Layer 5 of a small transformer language model trained on English Wikipedia (15 layers, counted from 0, width 128). Numbers have three digits each and are written without spaces.
Take only the direct path to the model's output, skipping the later layers: a vector added to the residual stream pushes a token's score in proportion to its dot product with that token's output vector.

Output vectors of the tokens that the questions are about. A number n stands for (n - 500) times 0.0031.
" died": 506561581642452348586391416432504567425693467355621751411406641473441594703565500551488437553400345464545590454667651218565368479619786542476690611511747574478571702246425598547677455496542706609429518489387523592464474643557466189450357554501517476558578479520548428625238334600544622632760704666138432604489515730433498333593611527469557566412712572525640658407489522559262511511567
"ev": 381668449573307351478353574418555416572423379552399354561364399504392587687657561679364459699493361303235460693586749484562555485905508286719452703571528562549426543416505377769526484316556537608580683347671361643594253743473694446320534462562519318629807504632544101527489567399563363564550439620632499426538466565605575342716470382422670569405498449428478506471410519394557468377531
"com": 512712677544551598429473491498468525390727460496429271469568847512539553630311473621613568735493544402506485692598675506592687569514628677501635744403623323463525359579634461445543429252544324471328530245216254766520412673599546513724379360537315588422480429446507481383557276503451412543373364532762439171492447494587430378548407665481611482573473517524498482426635516680184735582684
"ward": 232715358511631435541311491508570548472578421579400438387428433335439712534249715489711645678308391428589591678604662559553280655580648505694753615572514450362529438344268410781596514573510289689507543438410245623433580374524504723325216498491599806479563317477575286402233483689606321551402261458509555277467495426363520254522469592476527624564614676350859545462655519550345431320824
"raft": 130518184393419460227367430558541493446525444488450623462382362440444225625602415325382371629493498331397787622824528542676575515585612739427444510532841416339365640304657599572870390511700572441141423301370646817373351599563583420363457597521801468547497283363571482382506356405452271591659494471759484412332651647697537236618505569460551671338556492292577533334540522735318602551625
" Year": 489400431424480300467413465692355622339584464482512722385523573484526642478327480669523509532344341480333341453436349476585530536668452791634495688455483452525574771492544641666390390293450524486435680495331435673500508435383555543648366383338543637447686526670530528375445371193519373540409409383490397544376590471788439363659575734472521443582609479521667425482566547461189639770591
"ab": 416488362404580324633463495698329464542655534352433303540432490516429376605435348467487576631466311467363515587389498560652446290577570461503532625449652611438501465615450466397569360348413550360590518644484533412516673535369590402624581398433328352568517436519616465547526348396454273640586488734515562382471193576486627484556464328503251455533551582525456412538446487471446489415463
" I": 563478477476562399472547403611513490384597488472470501509406504512571452395533437550534625525485507502384547494463434376442456475624557591509502516540481481506405451399539472434395611438555441441332438687474466478550583507545412573417571382438557604526588493561482638467456497502564558513493471478385458557541652454649416553563384490506568586471578531453500548444599509502410493419566
" program": 501592399500426337501383458442409542390602503446557650386349511545459398544706561512467433493497513545430419540627526425510566591732537681484650456435527583361482476323541413598503448359635411404415623517433546710453511692619735477705409555513452545537616424461601523348472403434393349531454528533685396577505597495408426627582522647413669555484435488391477349430678529453336629512566
"ra": 457633276336404445356550395380312437553516423467481449519473422676357418473341503500379339788393667414467550567652633530585354389584534498532423370526422508462372581506502553537648485634626505488352750475213594425416514454636551291461605569460412551681664369560525333640627572277482480323536582530608481480430207456515624408480620516613487457345354658546528425483457486681406408541516
" and": 563424615525540445632506419378517647603466598577476406516533457486302490521505464390408473435433612557519420412375518464432519737512688474430560386458468639494578564491547466415617487573534434309580435588503398504428501560599488630400662599491407551401663441518539543680487497530482555580600515394544416563553317439375334492524636431427542468478495382458456498395461500533433452422470
"resident": 516597421656460377478397566536486364303534430468528554468394790343528696575590611625418292551240396371448622497802569526677476431571434498600814632494587540295441587412517590652648384237524694455339653673435432382653471473588781464572336568453614569562743437419653419547465705531370635370651462581409496757294456578463580394407520437524622479414453469535573358412527509596024642581543
" as": 487539478575536352543609517512592632686562538484437507508480621430253617571509501639490467425457491517487676453453456383460627561531574569513635350527536620429498383601510525539452661536448486613584581486510415524326532524617445684517604543496422674384539523581625544613358394622518503536693443499453487573518444454375462466602511369508626482409403509502424427499416500566270590585410
" it": 392619398630423479818451539573659546514577527485534503453460493342291488395653534548465526408456579583414390508499537304477451417534654572593560483486521613302543432467542581453548434460627557499373529659426349472577379500510581534481465372475455510468460533515698516387496536448485610709777483430421552415463480408449420476646360429521625537420360600559454574317525519423296492479462
"so": 361568511477506784475509637525444486634700417381658517458491528281426353490538554729462469572373501195359398609476626271618549448717578528563731720397248335470284709461554420500673270180481690520339550435315375378458506394381526571612459450377259587376495364552480468462584337684406421753604466362285508443504289749543547473691330549506744613285380437525357470484588513387380579727442
"é": 581494516403581362480539396484360489464404503454515440521428646556520492475480423326432393753354276442410689467478436543677604614462436449459592568536599366472506529301486577650478481474436641358402569411487343426577570694445563337391345491544365455468504439598455797422419566552502448541657408621702516710432509597500530410584515479605446542591538360405503476606549497608482550434584
" Born": 438511368482410525372409586589405650366700421456586536346531671667557540716356418655509386626428333387485461591373438430583419567634642487480639659457646522425535419463280536612423474362448548465433511618468423629677324561558386473415545469565806664572461360501564566489327280391503399390804550508384270449461490389527505283730463640374680535289674561487483541645560526569515517730712
" district": 466526375701537315403504646514547507503365530522504506483359590520333569571596450479314351509436377460296505598608594314563411523566470532590603622499575469406422510435338615459606228435591637678477531651391527528491349592668754486577464449427722689637550267362570199494370455608324656917369520515543404635479554596550500498676441690403571430618745563346423446552443530560296539462509
"id": 572553536566492515677477436383248410421357564558529332470492420537350647420622562376236621496576511425701514629680589589651584512374391427435590557607392479457600620507400476570686475426605561380449460406599649601796403638327408567617424605609494634728349454684447392519560472559507578652329597509532509346496472520463513365542422430415556475604620553466451531377674492590580588271503
"on": 536494722489632279584515371719522264647565456358655475546500542556341471406466555462527393542567346353628479407447705635585562440302424529665338507469532604502128574092468553537644353518481381380474558447628407697525546430378385739470561607621499503563422524492591471489599387526579656514395296562470391484548534381400566419358656445534618359500550728614604497531432501596426455515544
":": 511533452472735562433423630415423394428495515376453506505507432487538502680419616589585541382392630434442545441444514484484718573396453667749484244517622434468541616377659327506216689550540614752707508419586433563466308535498585493482567473518396672529472642458532480394247508541607435695587620543399602547503317475570524326597620576440509542603515388447442474495734491478460536520399

Output weights of attention head 1. The head adds the sum of these rows, row i times number i of z. A number n stands for (n - 500) times 0.0013.
o0: 636528265587455555565570351601412373441400448627515448539631446436432668448531588182518487587454453564523623667378577501641318466496597533559533435600331496537510482488510633396513559661560469478623439655373644566633479256384327449238493330465563401602421471530447456481564670502591300527614499463201437320537522519632349712644528439531585433458491572541408556506402498451107569298601
o1: 541502469583551516582704367467640621583519490490401444481359382585437528552376593524517782325512493751506413462317359581431479556449687664546628720363545671503633706659313582449551418453733705522511472538524674585546633481470582601385356569684700505451589382574604516341597723452704625415281493514474611477551409522395360580491634570379526392612566502482449564338391711470711569394444
o2: 681438287578513487667720273311274211252508369483581413702630641439670615612506517375545755511424363568393459586373667352387432525441559451733458591589469583433542534618424460355637562770446448513460551414463470564479585433307256489524528376375453392618624691343480529594806770574581418582505486608383600576547371342461593614569401486455506362495528540544499483415499686527579503532540
o3: 392816489801518361449594510631433455309527331627273414569390429454406520434633675484486458318473609344396329566606545431715625405408323543527419577508539607617637561724512536365457586536588358713569721707620564459506455430348533724614458440359449752521558647295774539346476604641513398395251442468685648306569468493487445476466540415668417603478623463534448555445559677264690406517428
o4: 576696462474362518676624523614381427547450412279526561631654614389607360498522351509516478349710500720640459592396374396476287493578398628324342441617359446562477579341512499515505361698319598322451614421551509476633498365457357461404689381470559269413624584514347539466500535378264541593418354340586417398680528578633281531495468608566484472524282472719512628533491528584435456501686
o5: 425384638417413509444398357538574462489356545706345730264536294360611373497502434514519327485595452480439461417397448538564386511487490387406608571360499347477593549459501385412445619538490433560757513405605531575594481339358616569427363477604437497313575441620463300590551474418505444521418567532753536568465332753385321465515382305596477445664749450457498626490530371342676446603471
o6: 504400449638500577486640381662705484410734499517223470251408538549545607543523455410525605573397328344408551709488645507587574498572259767429652610467414439385542612494382337536474613319320504659598426421273478436529542473429546567593386396524468447508335517374486326452459552565654372526530495681396589440397332759505638544694411513481557272526495415578519419470564308632375541487361
o7: 439558346589288464449464538660522552435470583493589270579508503282449364681332543574299476358551678533686408453558579499582260611548473419499579562665518507482324435738501539405622438426578448533642363590599553557385527491482480566451320446568527352478596396330536485574639465386336538448476470532420662464562584425665414502516547553502552469546371623559455531472645407551491520468617
o8: 606441547570584494700708322407537272436430441629377511314325559769456495292510459614577305519359339589596654612563381395567537544523513444329669528394660484594359606533481484451682427466458378566421565373696511468554431423551399688514299441435473715676352593522436414452491668556558422434477275519369377604541566486628400620574483422454464535615581537501406403637495747558403535640413
o9: 517490587492468637491500485396416336426530365322640333487613506502604546446223558758681222410530265243609292734488433700418497421596569326564513509512563504544395604633535614440520353502477620534465569502475577329558553558490468455574691402266596572375531439640592498712451697572535555737545524564454419528430694511474308778456210616649618458576391472524395441476570719632415332438661
o10: 599558701705438533595616578519455437547610480497545529671439525561403551410568439405411601399497694599464413723526379542634277348610555306480534519329404558521487534556472452475441482390323231515768415565591238499569377502580591518427674344408485544316565503656537421420574407467476455498471439584455565507424437478553515528493405496359528573698505488378480599393557458562538598425581
o11: 638350389677536534631569455476553380729706548498298325408447402408571459485280445467540393616451464504453412610372600507509445558548621496428455485419462526666546410441486472545449400383508467660528793517509466339610596457693509524504462577502514544628623259487611591541536312389572578553541554454198337575593512442316553632697526731684338608379589552454563453507583449504368526513504
o12: 470537487443311517302435248522423414267619664489392643506347624552388626628438598555638583388576447421512482374416300578448369558316523441649555588536560470479518427461514518353445372642510416554390489391464576661467456468766276595562436482535435593445380490498504468492530367552583453529397424536431614420623553439367543522387515598562228637541371526483349715536598518448475649483722
o13: 497634680459642346478549511476392479401401488527353390335524625418602619325437289367364322474478390262687598439453513371827545446513568592604598490486616403671533520421480559474444350414480490392568371399450435475502369510434588453448474592463515425335347501666489336258289539470537537454644490524525675725423495540437469561506458434467441724546608402342488555535744628377549389434459
o14: 450463512572290527597783404526565613562515715458564704566521582593460469296439468458381513635481581571366353459446439580415558474547461346476402722348439502343526288614637560460326540392555458517401480528673489471621619400363630512498514558668441442267406408550285574627679420533403580367612419541629298369572590407531404697425432329477417559362533497446515427402562439562528549501443
o15: 544616295658572378485488319657531595619505668455448438398483578575443505605435140416592307634417531498673438467600386479383474472395516662534370672234411351258381335543378335463551227435457555347555384646596323459344659549510629425392766412403397558366410282447562582695528483375556623597330707703445509445477486371418585490699593497761391520659738537359450555513503387481524427291471
o16: 437555429555560569578577465491539466432451375575514238410590735575353484490444488559416562321450460577459516480803493343830506309608673529431610577566427532429541656620571663464417567507681433280466511508645684379468471511400442558758420464200571577411367452573444483732602661570551622325418544635564316320602448747493251554468427640406546383588415502516519759473515677810380214619408
o17: 639509327478479516484390264449543392366557569584566519400431384356338635365458544397580538531331534487250588458418421483288469511582520435389373462534686366453415564416454535618357588417377434534374446686545539646476610613682338700580384568351663501433529537605544452539462574411603321411484691608557395490385460386490427603350346542504515561624480563370666703483554529371501563421475
o18: 648502527652603370429678595537563530535396651637442580399616648635542630417471612476321511384548423361551428479328504412815544442218425381588342684509526610646413523498681429359358405499513489438492638543450530428424753550575522474691429458457467579618421357338575408625448600528611489515462415705522499440517585418589651457254444690569328537601761581502612429533596457561915414604416
o19: 555579728670329376588272704473429468589594452412537467479705490336524476649448453639747395529528461638559579496290565368593552800540467538482499535631321663558604697602642647531474634627247817604621644514572683537615475568482367621619416335354424512316536466508382451514338486433391563480517524520487405506537486535545327524530568344622667453584556496653200427436556474456441436412611
o20: 485381344547427431492587752489592366558701403661487709452207468368435457490508486578488574414544539549436532459596474589316622465406704622645603655330411503493487422627469519420343711668508561452437511419558488653520543481452530629663559623594454425516531650235341330459496507497421687449398710461441470576522384518464558525616531305478325520554523523532326561374510539493570505668566
o21: 356476628475442516512328424504317426415564738366440382751550387392541545457490338468423572444577479482672404487534575582460467493353432438546474410605525606731539430408389422440557462583481653335433594295639482479680607500565409449370580640391537449484573582651520521441677340401646445361561534524430423498315339343446459412457616518824553423628460510430561665544255218432341611471436
o22: 367425531230516649416495580600413242427710595345344808593436549445424597510675461602730472630525572543495600440553493482500578371516452430447496628357498625568519562617432570371487476753634461582295431472450538423578504509567638458567379509540674597546236638502483562370630635495608352464332600528692487696449471514481541547579453479654405528483401601645575476276359540518557266529390
o23: 384749446425464465515444573447433501520387393411443436330424574451261714553346669263472429686417643453498527650406563519686367404466507597535394567469620534538492515484587393412590543520472452646526723282561403780427488527541457472305579367495395536476275327453556455597521549688560532662542604644440573194509583578483306465417417427454477407501355474503471500474673594467553433488702
o24: 579364435679469540584656387623642304364544642447533416498478570519615522518403540505629605561295532672557508627451547293424579526434477593441359486418733327462667527614652546564409568458322485581273458458537490551526345264527550510529490576377557568541481431394545548599382725582527697464490599483303354389314712592770564525492415625591544591364585457429371440160480583518441402575446
o25: 461618471363503508340433787504672524457422487630697416388280324361634365404507677347213461489531508535378504691540328693650270413543485703596427532397601418528466657515535350473576600171522405592572587521468346655418427563615438587574460548445461539604462412597585472479441546276582520731482419379588532543421477515624636617738601401592492586534524593594364328399720575139424427430416
o26: 566481207469459495474765311416480581429405306382663338283444508420430511412392464394460522186617443550378314605568365392601662245489450376514420541533428539409391456578499446476640421469501483552538639545437365531440595523434311421575487455513399692376494440643469531315420297613576400235281366465614401398547643599336446513741597421506494681591650503646639616457422443532476620682452
o27: 716759354468551421425521399277381466323568355421458372624504386565449478337558444626522576602550296520596572475647484642362681451539355487398623255339515491634540557457386478556553615670547448449381555605581559493566513587540570589541547887557430612536760459591609853466399607504477666422547375499560486360516414252549381597521419431579508416441525243476496463602621564575397366555815
o28: 565586580495569567551375443713480470437538537449554656486460421507511571525392396309576380463427395424423468727508557478413349456296568435690622675502600595377645454554525403628380463483356643670422414541423573465469633565712481438532483435653666465393334576279486467540331355603373628529648412638491499494369503419371564352448457739435402359525517667496452570555567463585520489470440
o29: 648406383577557508524622490472478523452747456658483547506397406444520435575556434500550522409516418528558343473385632398059389579584718527668632537381416536419478521355505585499410552531548692412582416496355522511621598637259473700615567623492489467495547572538412493414565487541487658585395493626553469648617353146406395466502638391508407576615578441526348312576599651515438522416681
o30: 438531481679580563567502681471569471688455461539420525502605555370475312524621475430455521513492613308482382575335643397573416472417518256485546356515314600462415578507460618502669412447359606437301348520277434455732472495435553410433561576479621655473482654457506328359382301460523485519512428564389548389412567531378677524341545473527559294390484497492553428575479784609676419578590
o31: 491368582747379404407494513349625460577415426571520384644480242569403430477600378470453431391618679712406567482469499528505364476448714339338527407526483594505542552527546403587444299481445567632479532278641678766542424299769311391637581575641568420792450533610333337839442508404471468614553626334328451607459528229381436575645476441565478637281608511499533488418359635248425564496642
o32: 332501491257591636513473443635609529369365379533536514742304638547401467483626514684676516541576344605544545673628529562570667324523482631592508665283508328534507575344547424479501371447542479546367604530572411447475533516440596683520590299604349274461557529443467589524513511391506366542543444522475736344647757609657516494462265233610570691557455594355529421494468587642588643449498
o33: 581550558748586480596546496390416565446671549594623462537735536401477585412733545552420571256339304532363542506525528383277505545379428610501487309412517474482589448560507271524569625712480408615646575367374579489564641432638471341484488612701425589522391504609575574572574595772783620625678376444524714578430418510601405471666773445475443466721315446504566478526494399399507654398291
o34: 395637410461406406578549605641617342478433604486445461355447625493537329645620307579423494637435542446584374618672785604725578640642578413564423497541526388618614556504469507759646587681453821534522552650672513604493628275649777377501368593423486426370577477385342678683496449413451564492647236445382436560391428463554649325497677363573660431159603580635574398278502578667245364576664
o35: 531423405649482468541366465552299241308675459466413787396722424509666560671550644498345337502440438384394603560688833472370543305440487544388625419397534439278458314473537741528311597459459524631507535565693513397626473690694535512498329452556414603389556397453507501598285628534171549677436554522393507522567705378546484706346580526300394568561389457277469467346662413573226483460557
o36: 613408543720564637341422583415402323591493344385290605295562594630494558743677603497622516516554537336401614197384508290265494565578338602495552565512492442465691514396456649330552499443424536457604406106523600526548289344534320485535515394276398595747447534611682443476601632474450373415452782570502523400510513704496487401518487519337340321515349360391520571436427589443450409598588
o37: 517523510517487464457528571395713621478413212404470563582446650496579507291608443488473554536529769493578608529561437710482569430531563626440559562606505409687427625661573497564339499451430606648590381428381368607377578570568464525522397544438565464608425474501350599398498608448488494470485682654550316481681642405323517337561551574393646528280282468557425569390724521550379344705475
o38: 273598581496711348500589426356507325611519460740449397698320601331628419548367463469380436561541440451734713706653432539302482522480608586425609278568666338480609503714626528491594502422468561587566418506415593603447452324511560706651382624665419641476456729519512480529468188541588412520747483580503610489656480438496628495390573360668685724669424486531590283678618474341448709552420
o39: 531531620456551362257649777663298503393602386502625397385351493481664630331553367519588455536564633616434824403560675454668277533549546662387541561534552357282509539599290604423375556620525626577614469438623559602518515532661564594489751592534628616534381509373570562433294405471478596555675540541508353570445564637618521423661511729335516625520482524392484347473674487589428367581403
o40: 439421464419421502363377500635406772721455540492298589579453629560569532565604400502509694664388710535623638495396442480633478603336582667544633575497375702518442659404501509425564722585491532326334467578396473504530719529489659526474428662641225481531572543300547537361610404605388467406668505538539494340201480413421409482330409409589338565505304474370425391453501492480543345385498
o41: 491368592606536569484572428597487472513513425344695370563379502451411618504485493587460606359535543475600554579498305331579364319434584566432306575657491672558558635577329657546451426345543442414515619515513541451594445614612380707475436647524568460468308444496592502385576523584712521539723616509537541433485456536426759591447547422515666358463411339507382490647537391565487579484440
o42: 459554617350583486414538473638708545302545683497484583576610411480701510601326475478642446389392370555633517298344475537613414666804454488432429599530559738593425493461388470658601611385398702394419547353522498500395389367384449542419372549624673506558437762704382508624582463677368429495234419485473409616618632626594428442505613491783760501355426353739637547453409380656490376728403
o43: 410450372461416553376535656624372427333696620578248651260442538599529523503423504534387275658519395521389401579517661480419555403505551466405519648450490394609634446504430615459585459433464504637498670515611505617709456512313659637415449579602494670491450283548131500264615499629653492342326340492587618482401491407458444466539587536466483502586458499315405632172707342595520441554671
o44: 549625197316419579453549428389492570551742570508608313536397612515365532517641594747488401353542486375413408507785533527638377565631489392337505310441373580461641619648318446466490593481477247461688625426445490674504259639674520504608183565499412507443484263672493537596687609626410760480790559335348426391559579380405514628493658449398542605465357470372474467752594494595333652557677
o45: 487349521531281578625365553595588577501566830265433612531334518365416673508538662521346345544530359573638501580498470410811489594557539467605464477418463458625521471416691447555833429668660546539420716561601523525406485546641482174493566548536710519431585431562426562501573330668446437425651451342529547765207400530487523548294449617334444407372578396447538452395706558294402531488613
o46: 458541406801442642285330394634429634536441472520628485556641483522406391636452578453432490516452433333289526430593535376555526252553414449698499293574431279493502504319501582589295665492459388530634474309565427360556574484511476371544429399402344596474471722229478460427424341663518466563509426634583753740471434586651465473666360519436348702486614616299313506672411317664619253463302
o47: 577398545706519582217345526449535800553464524490477520489464470490531500428606612493583602596596621456487616651419692428397411498489531616751419485519519497534504592428608647505492502544304595514516573583616562533652348510561535465638515534379484858359637456459476650486563468525424621353624583283522438528449445362447326403396402568422516615376715461552528476610490354197406701447468
o48: 256459525496480548599519467507745513587377494528407518575456471528484390536471566581467683452425567441686570445439518663517352579574398424537395470631459435504585534605587379435367372416541380687354603461567583524457276470517493520377376464503372561697430585541518551471482517652398302414393478531571284511495486507629582697544505578598384477394490520473490351451519390420515621484482
o49: 389563488426523574547456423434371572449388439576592644497614339358602372390470546420497574523446533327359397443513458589546456556399449497536482385584439344423436506579380551533576417564678576457626476328365541389342602573463438621526579622601399452477409495310360831373374467430626393588715517689388486696576748663483569638457415336407360483377479557482519385551535387328507502445590
o50: 466593487488515414322622718705487532734691550320496605254408474509652376671399563735671681550390500497468650426441463491310429566424404620428396550452343535472505555517598351572403461382317600431462795276489493460624602617519514417568390488456501506653449356507417703572480461507431481354328543522542659509278295408684182563583550780355433529509490636382279228433537547455514328576442
o51: 683449526802573610510338382382568766388701466485430565517526574622669572423510450492547446483432441443391737365559495498390379441569521570285605645596410388376269386575463509448532489530548381620622474400520336541591491521523491370680627502522481508426242544526608461678463459518650467462527264532597495653462448639569557319625306368620683489608423466686503531426618365419578499686529
o52: 505535367332529478216611332376424571662501426678543478370315580637525584560518501542556499561599534507352525407281464517365559680409337546362476498255541447434428670570637331283595632649506309281523179453443393304421631600480637538535687518654338588654471566434255416540536525570700528353596518515266623230643404462439558176385607381480425667253524475657589317665472460361450496472445
o53: 386410535447522459580620565507582462506439204411468574466382621369693698435544492416446597519568603440513658503427543605395486573485612569606676476640403369460511510590434529375429394628308378499364551621498470506527459277595316473363471639472462579372408419522549423666431491500411523379634335376457373677538537443653540577436502547566549462510446454492352552526532535702505312464536
o54: 561324652436408378603422532339440533284461528328439561442464608620955553461513652551437417371445410445501516604453605563389425533340634251485433423581510512432591531664582320645444463504525408271633618600403583577448379467426593606492466373417443495584444504438574474384486403423572477488460507549339628449448564577548713430620620401336470576490572492589353542535374401460563324338418
o55: 402596510547438460433433570465391337458700520586620782519442614662618276447705665512629641431567250377379306618302686598319427358267512548440535553557705532366720548627572503561585566651494457603502573413436550425455605461662505700405192492454573483458490307494583725642555468542446567529531431455648486523571619506439425520568491351790444566512392333508399628490521505606516631466433
o56: 532431424597577716552555545332573517506249250615519624626481593427727638650583588373349500321540272356546499616595533631641445495292607535402415449456821477475475433368506463346504560472568400499426472455570473420445436646440415369245570315664472430597547614420428481677492554583687599428316514521561333342674442544501445396592681490396411482420434507689657560719428463615613511342390
o57: 722252412470491426472636613522563455557433338687507517598414744590537454580538457671308559481683372521368663481467645784541505488518480364532578403551674512460478355721531390477680509494394403417591467392377428542414521564316411502509497537522469595463557563500317396454545586560373508594497556537637444535361526517451340520745464671329255375457446507637527380506707505331499584383509
o58: 600515680438399338447564550379597462542347614572393454520479471399367254599548553501379562523509505382535412428513448350583637316665455641578556354601650711588368530269627427586462448429440503296479481602432618612461533420423655738522504572162283530389700424534626362040466399450488457526611508606396652692832601406434460500613372516227453459425597491604407365317471507480625585612504
o59: 545552520491567474500444635475549585634597433430414485592441621442720629579666639429471635597454265670724452602607458425785572613387332504425598453355553514587318384533436621393417583446359620346475424283412494579592703465446489395459320644406404510591552395511517662695436497392665442355374637447489417608309502370452563495420775498621315477574351551582427430558436682536333632448703
o60: 437617633564385513491472608457521429648388419502254347667454430431566347634604276528695376517597444403471505507542292631723518573612563567550513565498287232620434341685452591551563555599432625392329608530508563636559440432666575370534436687342563428587648588617271465466299318507383456576503400386431460587457538464533487350350350327563583496511349358525419430521569684550256485486359
o61: 643312378596487594558666448477476624491528466483560326591502391582347685693295433571547516375522449707524482563422600469318582525591568465322379565581327731593544536683355611421485602544542652454467384510599558510523456529512656451305707341590510585411576514562463550541615571488479408436524476593669352423413444571460376465410477449408478602523387500415277550428372455428509540421324
o62: 506582598401627677299462632400616505563344631625625592535607591410509406444276316457550291414400304570372533409604620391341676500505752528516532471393511569630663436536352341246334407510575785432511524491639509503747381581379570362611448613517293338372369401509570451479393595513487641384532598359346539516510598298492652384378588487515781398247753329551573406570662532423439500458487
o63: 572486273477838640577610497406348513500699540551353553501539576697756625370630525455466399513532292394280468459391718461537660403270491463345406641546514301524525624596540381353436470569524580671507588492639630614341512477568403396507570754350493423496614702500476576493460823676650567346396532388342667498481477456804333602709690582426450387580549360612463342632546439484541436521483

Each question shows a token from some text and the vector z that the head gathered there. A number n stands for (n - 500) times 0.0055.

" K": 416588404483485501486541560620472432445548481569538628404563457580547493514521441667498545491555522607420574502588521505409479630598584464425442483516568517468522549519478468366495579555579592
Pushed up most: "resident"

"ig": 574398561534583446573469450562477405468466525483468478411435537548616413437446433582488504481557561552615514479456524359455485488459363496425456483533505499487614409488428598439520613523493547
Which two tokens does it push up most, strongest first? "ra", "resident"

"adium": 382609597829448592609523464761475461461413470413621257852180647470588408678768684236443524570619350620367619531366450635245636683680378230375400537292508401428625587454795747236393313504495759
Which three tokens does it push up most, strongest first? " district", "id", ":"

"v": 457434483314701383419656483497591469638455499572634565530551532487548469456498479556538380411699530620606397556458452541421499550583504465521435448437600468452660518442494634346504435607283532
Pushed down most: ":"

"uth": 454553488494515496508477383503695584360459498476408558460578475588478405501429491447519510462575399519581506548595528482313470768558598413468458509390396529480566498539503395482546625484517586
Pushed up most: "ev"

"ist": 469493500436605509459407562516499425571424519455503583380473510619522505520472454499433610518507464671423511503447528428400459725524480490452514549543452551429519484457500549465480525590382488
Pushed down most: " district"

" to": 321593410458658458457348393418535344543346393484455561496535446615563527567416327663554647455497561550435572506469534467375421686642318251694413520483667526594464591630470472518436383567450508
Pushed up most: ":"

"en": 397555427441664464483400432423452477506363421438443529429536425570614430491513480558541553463638615529513507570565585501454510680468376458482447616505494441550593614573454581537488492599385391
Pushed up most: "raft"

" I": 512457501469609432588508539543531350455403463536520511408454519539588418561487465609493511448586424625568528454559593492382419567558461413442389536533536519539529456424472583390549556538444509
Pushed up most: "ra"

"inn": 404461427573594510541496502526522413581426518595473463442574591628579407573588518424492602428580437629522544476466536497410544538503471456400495555468455543438587458586450537376512608490436518
Which three tokens does it push up most, strongest first? " as", " Year", " it"

" w": 431503424492584426430456307480517409443384505532420526415453550514536345471496480496479590462597430569488492476560544490426528495498425307569397544443506508379588482561539448394384331515461295
Which two tokens does it push up most, strongest first? " it", " and"

"ity": 345599562824425590635504459752484475454445486432611278874231660454587415672778695235454538561591368622370630505397462614219627716687370215384393558302544400432596637469786734295375319514485713
Pushed up most: " district"

" B": 364536413398502622464526422488493391523443523408404577430533450728498454497412479511376643508646497539456461550424503389415526581537504428634412562420609562529534607628482480502413531494501500
Pushed up most: "ev"

" de": 442549497369631415408527434487426396461454487587489499494442458663565434496416365614438511370501500641494501536449392501444587525590462406535425505573528501443611542528576569383556405582517544
Pushed up most: "é"

"f": 030585664515651388390773473354359547466440295583464535624290037629735468391332306491257358594178616727432354691205331256526497502695553588923321324482782626547551542303570680612459542621493684
Which three tokens does it push up most, strongest first? "é", "ab", "ra"

"|": 458589532555540393647482500586502392576435495569541462539479552478620488527594503554485576486518480636414544491568508513393498511609412355407459511524574509582509503489560590337515426480453530
Pushed up most: "com"

"ot": 504403541502631423537485514602489375435425550594488492432463510573563390521571400560500613507548500560503504498474548382493545468474438430463474432499464541437577465516482569458517593513505451
Pushed up most: " it"

"ell": 483543370388414361513389394437463543638377499396319700287555462545656308378513668510565559385700505630505379588645511309288356459524645474505363623471477489506655523709439402565488519451561380
Pushed up most: " program"

"ange": 424559457559482430313578386467621427379378284824607591469380369675496416753606309326502676518470189700278619596427671320436437514613658455632419666277607473616552651416319391558254588565462233
Pushed up most: " and"

"adem": 316625573324496460556432475423462514531443519463516604260669503662634322352494478670471728497466483384532624677448469436176446883742458456605464478399513691482539422608315648504434432437584470
Which two tokens does it push up most, strongest first? " Year", " Born"

"q": 502461448479604483507441451540458506586502388569408539616561575659610458498607453481587614446662414617436525505550582558390577622637386365518377648611554588413553541492471461314401656543488548
Pushed down most: "resident"

"le": 416496536481635423596574449523514349594376515514564549516524554486622496459532429570486463361603561557512461593545499499480476598589496362510410567437654456500579486517536652393472445568265548
Pushed up most: "com"

" A": 388597473498643519587462387539473401560367522418548528421416480561563386476521423668559520456475485638382589533424544480430545552595461246505413474532441546407563516533496489380464426624373433
Which two tokens does it push up most, strongest first? "id", " I"

" J": 440415386408676497498517413596435456479400475609349510376511530600491326531575444580513643474498378508565605517481618514404489565640422365534543545521616499443595525478417538399394520408528458
Pushed down most: "id"

"'s": 480572409516498445483521424486590397451465421501510561338559454617452400538397475589463501506456475582606614569551545461333500684632682337472439403393459576522561508595507464408525549605501525
Pushed up most: "resident"

" Mo": 473461379454570460563394485548526545514459436472501546313642528507524392474512494478447564561643444677469514603491568422413480603547454396534494460477464533509486503513501453444527597561505527
Pushed up most: " as"

"et": 427636340277507574562361651745472483475568397387589652236718525721572345412629407604440598433689401559426573533580647516377447656415395248467413500484547443511429570480551495453584516581462299
Pushed down most: " district"

"it": 571575339608595426671607407163529733682364662679494627352456172637652282658804484561875567475530500543505588402467619561287507404675511394443785323346382375544645475543449506394499250530489226
Pushed up most: "ward"

"g": 528475515446615415560514462437574407489429418597453480297589551529553449586498476516473588476581525608497433535575629518383458610523377438465439501445426605500469521442374579452591644566504386
Pushed up most: " as"

"s": 580381355372762709537497375627494534439555482517351461515724653861542387499429404656433515547516320420621602685587539430438361620730425256493496557469603385441772433532501595472435547456620508
Which two tokens does it push up most, strongest first? " Year", " Born"

"us": 475435362506637425523419509536501511498463505574518478382453404558520377493495442503494573477585447570536500594600620530461461628403479415529426447494606529460570483534388536426527633507425551
Which two tokens does it push up most, strongest first? " as", " Year"

"k": 409507394379716478525380415459475420440385368455534510397568455578559459557497449565551565514705635550538595572638585522517524703464351438519446562467581510529565642577503522536489534604457357
Which two tokens does it push up most, strongest first? "raft", " died"

" |": 364555557632572449779545442561449236645328518474476527610558750406745575483608375522441464313448657590411547701680504514509502608620410194465375735408710446544620480654736729314458402500241638
Which two tokens does it push up most, strongest first? "com", ":"

" n": 491465467451616289453483465689406401529381508530742543430471490605527500525548462626428673364524436585493555539448577473430622439474451361463499409594475529417443535495602469478475445567493494
Pushed up most: "id"

"ik": 443468476361678388442616473473586474623429500546567547494556538445549509433538500575529421430638618610585421568484496475406506543564496409525489502449545472482614531464527630391475449592329518
Which two tokens does it push up most, strongest first? "ra", "com"

"ev": 446453525390637450537451399497499510447414548484462490487526512590571399525510465439474572514616466579489546569499542422374537578495384398521558577475491513478612530474514533430500508512469444
Pushed down most: "ward"

"aint": 368546428634660338793478439562466257664301435516520585643547704481750584510540327502490457375424598501356541665728504576544518683579387207543363740405690451602616549621708663332534403472168618
Pushed down most: " and"

"e": 406560632501533567581513331551755663276355533524360603543523444603478359632526434361529408430665294431515598504700506540214480789524459452568622549532260493448582520367497405499617643388472551
Pushed up most: "ev"

"y": 549338460412577421509278472717456580513324449568498556323591579409496357427580507453336593648569538764350521534497510412448490535602450407558416415602360521459416454573412479469536622494497493
Pushed up most: "so"